Layer 2 of a small transformer language model trained on English Wikipedia (9 layers, counted from 0, width 64). Numbers have three digits each and are written without spaces.
A neuron's activation on a vector x is squared ReLU(weights . x), where the dot is the dot product.

Input weights of the MLP neurons that the questions are about. A number n stands for (n - 500) times 0.0016.
n16: 528677679700548496389204401590635304512636444546514437542177398783268408349708489479292440509615377612814641578467491577425537627340534639556440668371323810418452498651663425570289725561468388
n23: 563280634581556590239586219617335502572474528657462523533501793343661444675633406393485306448545611396499614448436430658576636660241627468730455433550648231400448422385202401480495459625601427
n29: 222286437357534539630419527362479624327531611590443600518063456471362685462522606235622826265271589509697532517579283571515368639332454604572474460399551782509794345464662556411676489595414427
n61: 453275614444344545483487427655585566709463513310428673304488215730695341465344579517443495446470388288318356493778490279537629236549426707579475610737593446530340612465794301437885523624431494
n79: 572182730359397752499826532415258575568378512611431589494562615305470418471539755529622694522249613666587286521530371554344518494453571366464372611492305615694596431442431622412376471514609300
n81: 460506622668413638675578506491372527498332351323530336446531392619406474410737611646714529385423357606349475538501608498452460285504408338420249667496709439519659508413495592422644307427225635
n86: 513742220704512486389597415511515805209793662622393170361440485580459582335346587597607556286583470243581497691368222554492436389655406324436633373747530449403613675398615478590551441555597506
n92: 598356471449459617492529242424405486340548513620671685509574740562311337310678333503280658431541425472512445272557293452534564543631639565623745440902531585433475537367268438467511429335527705
n99: 632368415290258577600560517646593389901433712417589552730627729365457502344378561565171276468382413540540315645546586524524464721401475370558464523675463657559497415419240547386600370562599451
n102: 460328907257408770571432740540412396508402653308237506524559620433730344543697307345689480578407585456619596617571312661468675481484576363722237549414505421344719317376715161277489570433337472
n130: 541461339658538583334308406813479711710267393502344043442379602495527576525335735497407393796486570376340291442592519730542467487596507414447516545558388366508487822339452592545397529369703724
n142: 327422492479558499315616539379542487416578332851510389540352553561645552541518360323446654424824452597603591493551420657486647555510561457430427484405502172346437295530462301386586474427583631
n144: 124642579480461609401494330515427377693576380696491516401449434482588716665694532468470712613713305501343537281518312752464323289502577538612642586404612324756662456314644335694298533591575438
n154: 698569645511672335520553320462457514602584358610489469307547695371368388391374334462657589612471536461311509332680362730721234493504835296477604562293536315511563307682550693469586504441676475
n157: 773514377368598523604461455630794579642573508389764446582479552723534586556590318472676397586473558655326444338221193748419550515506457350370582600544281564577640364179508619186610438612396472
n160: 611669374565681804534642403440430627683778513518714411673543308660554454540325341282556808429611372483585392168484518823191454410278586330468506488468393342435469446499377600847632586595592378
n176: 470441694396669465468674506630308346587411210631463274681690629654377344700542589655408372539586246613448774451262315457688419391436537472646758536392437567355674439396361571603389482660347415
n184: 541394209489617598659612345414288433460502376437655443563625678455284420131779539602414372393587449308512690510510548724761290555409425615489398557681441390501471498560715694313371491483409460
n189: 428421521553576187467394391511368441485481316351497322445652529750493531393513528552458448670553162554477624743514556281529373610462594532474427379365600599411525690554572466686484523366580818
n191: 574453630461379576587549376219543171655394630836696609484624394464644603493514677557462484388534280277519567656367332392410307647613566611541715421447589472546515227589767581543576447474501356
n193: 583402240748581284596353647284013725609377716347654804747527421640187281748491266917582561407542502364338572476518244451610364134464299640136543756687821402301438391213387347675713713417608542
n205: 151476690453664477371766357336371459463569506640734469587549174757426470662365251453474667400526352644683560552730550674147435586291334697227415548433593434873392508450462529601409571640572621
n209: 625223442414800564601576528478617360704400462320496309374542599491497458465413361581415367480589436445425479394665405446812464720437653274428580692534531339648522408208626561535452411418661475
n228: 467533507520418674586722450381726624739589312872471336486445350479394527530618236274336789284360469598633192523566447669507174396346492521509378345427720529773426577433524784495554506602659249
n235: 840494650580572752441459554532371436722281415284472569403587580481507243342636347779631517542426675211636408548488558298687492536505635397705485464599284479337783405309372417795382429590385360
n236: 510549410466418495685436406598446517480519481270524457586460506302220736215414314694473392648341557507566498510562479632441703671526711629536361569527477558419558712513374348462428616490485481

Each question shows a token from some text and the vector x that enters the MLP there. A number n stands for (n - 500) times 0.0064.

"|\n": 536677402498590430623469628552607549425765638409405643500439412394494691637497495529339753677383626513457401504584544472475724425559322598556543434520411331502248262779452571667273276440350342
Which neuron lights up most? n160

" sp": 433519403598548421392597689468469352450598674471548346351454322412314612548656558330474712514552873396511606470449613412537614411338539446702495479677438738573256402641644690380363395471184387
Which neuron lights up most? n29

"==\n\n": 477684375427373466600461589474459616468738640510413669470383367337411642665679511270450557813509733540536494552580513402512765608387466604556604478327437382566338370630379640533341201305322497
Which neuron fires most, and how strongly? n29, at about 1.3

"ec": 554627384501577541596576739633467318521438713684400494265418455447489456660625453204363338653448501589385516145496584358507737733518438371600552482622494445556345454520586715696455539361208368
Which neuron lights up most? n209

"D": 346550323551413546458543436701327344279541652372612450465553294222583493526634439287591603680513442543488351395523675379694737432504428563643578288760467458512345406685563711488391545397433711
Which neuron fires most, and how strongly? n92, at about 2.4

"cept": 626846368566584561562445442708581424433582663389297659326560236336431483650431530273188419638646566579619440394617551411507557488574400650452314516576392573561248431657538711620440433423279436
Which neuron lights up most? n16

"eration": 571522378617398194541459392573558560375518578711377581343696347290478447787630556417487532563582648663605741327530551370560762460343412465559306577415462408505497319799521505478395427482370331
The three highest activations, in order: n23, n142, n16

";": 364465467593589219526523541617598390393629708626480400418644341186545693502762430471643520739400561503478529398509529270412771509655334651492432403368500468487451511646642648475526352167280463
Which neuron lights up most? n191

"3": 312536229513481381664447542839240330544591590583505316349605446378490645671658608436533454535406558587449517327632694412339700490643438342619419434530481533508397455499677623495490418443273680
Which neuron lights up most? n81

"af": 606612489522545279422712683681457255172574738617460532475620560259496528608532398269543545511673680600359559168386699302515638479354468328521443421646492462564628459574628623507504328304431462
The three highest activations, in order: n23, n154, n142

"d": 452542351614416360361484627819569403415225856409524593573538236391582417601619474357570587668343504714498393424381565365633681544601400401386568211588477533484321506724535545505432384553446481
Which neuron lights up most? n61

"i": 625619520602757384581623476404325366481451694492357517467413458382541569707605589544570554680521588668553285219408644409695666430592344303617448353575404566413387491576389541681488235395292403
Which neuron fires most, and how strongly? n235, at about 4.5

" from": 333592321501675558567450486559636835392542624462449451428428419334347594538729434297281627769569824618445483529480530305519806407423531382512609316372452529556320426607517622603430311432368494
Which two neurons fire most, strongest first? n29, n228

".": 519586225536475314498396430600337373431594574379645346497731429425380626491750652384737494751434634545491416413421596390542760549522446572471525377437525512646245370675618540696438358425208436
Which neuron lights up most? n184

"ee": 507476201530650187465678666471492365516652649491398472543462429404510534768345578326505372666433814606580350403740550391415694356597408617506232447583529473669348497647597557586399430426521314
Which neuron lights up most? n205

"4": 435511265599388261627442667789429405512473628809453396207461456366573504823682550381539495596539460625426464277509725490555629494650464472501486462444483522543434293552596607558419385366219544
Which two neurons fire most, strongest first? n144, n130

" Med": 597460416487500408659475556500677296502253650527380446314595275159495607720583485346452749631661764507476617476487551306440535529472637237666369471635380494613268433688513729542372547410441576
Which neuron lights up most? n209

"leg": 706635417620558342533564598501475349218539554545445600413667188328379619701733597223274519509430817635563408362334532505496567489610520321515508437719444451697424397732508432491511512236312587
Which neuron lights up most? n92

"ö": 515579288559354304637485760486246265425489656543571388608455366349570430653659402377646594547514695620432637320494599239431767588578516269394427416557508588502339707559604567574436343486445481
Which neuron lights up most? n193

" ": 316587282421604598473579635679336385474570735666309403400682306435547673571505488380698569774481709446572411279327526344594651576481575506484544405522573549485241486615417719500435422430129534
Which neuron lights up most? n160

"et": 557449306592563346545657550589443307255598762494581682461476312195586526771393523501565563609510537631536439413490697415378583479512377296317389419522459438623401375554661690631457739242322563
Which neuron lights up most? n205

" (": 478534295475658438497465535531486489220561826646477446411654286233399580530573388475731392785513764507613472508364362401505677402502521499598589472390640566529237423610534568553337369448269721
Which neuron fires most, and how strongly? n86, at about 1.7

" Ne": 529530346394492452793476634509504269554429678498595349636341382512451571667501650398339570706708670551351605451340518302599762382431505271567413434517381462511282535657492727570399406482342547
Which neuron lights up most? n176

"ch": 705597522442496495628671307658321245339348650760402601460632279290523549739641437363294623728518656554527664415512587411531516465443555349415425331623542600574353340629568625548451310310460327
Which neuron lights up most? n191

"ung": 629684359512584346527610531514445174375372776511448370596521549404566677793748335296467428571687636580436515240678477315608725449518495339512423488430446561597444488616453605573463406307476277
Which neuron fires most, and how strongly? n209, at about 1.6

"ing": 459434363555650298668554597563541321421368704451384405466548472504526594741526413262469681723523736725529497366620610394637654493449629378445590467465427452703376249453552559599400514218403210
Which neuron lights up most? n209

" |": 503408414400448345607453438481477315463534843615586319521638332245367716549551516384620419595484628433617445431411655288514787552568417660454597491300497552573312394676553736648578371244301555
Which neuron lights up most? n191

"2": 253520268517539397673458535828239262562505628544432331263606475432520635594727633460476475564414526601516448412616651405388690441633382361620328481560538536527376472555595685478514400426348702
Which two neurons fire most, strongest first? n81, n130

"|": 355629318397402415483518530596524558450535644546462372455417478182320584648641451495498489493528666397504399422431379305670800642509400741582442544519609446751384433680440727665497363173374589
Which neuron fires most, and how strongly? n236, at about 1.1

" W": 483426338447340197519449511483400281509537683310541459536460169406431611590493634327533684722554627470548513289377676439656698419371591381696489415574501673537318436727536830578389471369515588
Which neuron fires most, and how strongly? n189, at about 0.34

"ass": 457598422556489307455602748768530254451461682554205642354687460418389486640493433278458423537645571603488560439520730224653572510518594304627365587565462610519538374565587566574398382199383383
Which neuron fires most, and how strongly? n102, at about 1.9

" cont": 347569456608614560419532573540641519421455651394341506413682307262365461731544606310571406640558823554551484587452625458572667403389564372594518346663351574606227517630562612405389299315150585
Which two neurons fire most, strongest first? n102, n130

"s": 634426518634605319603580245653555401447297682666497524268608262499530489683750521266400445741503660624568612357497626264698679437518521382473582421381392528500344311454415662483427417423413454
The three highest activations, in order: n23, n176, n209

"h": 701507465496535170604542425590481298382486782593571446398610376383600550709787386390657703644339592654468611296491641413606485428420461293529495349655477453549485468525482705633412156347457419
Which neuron lights up most? n154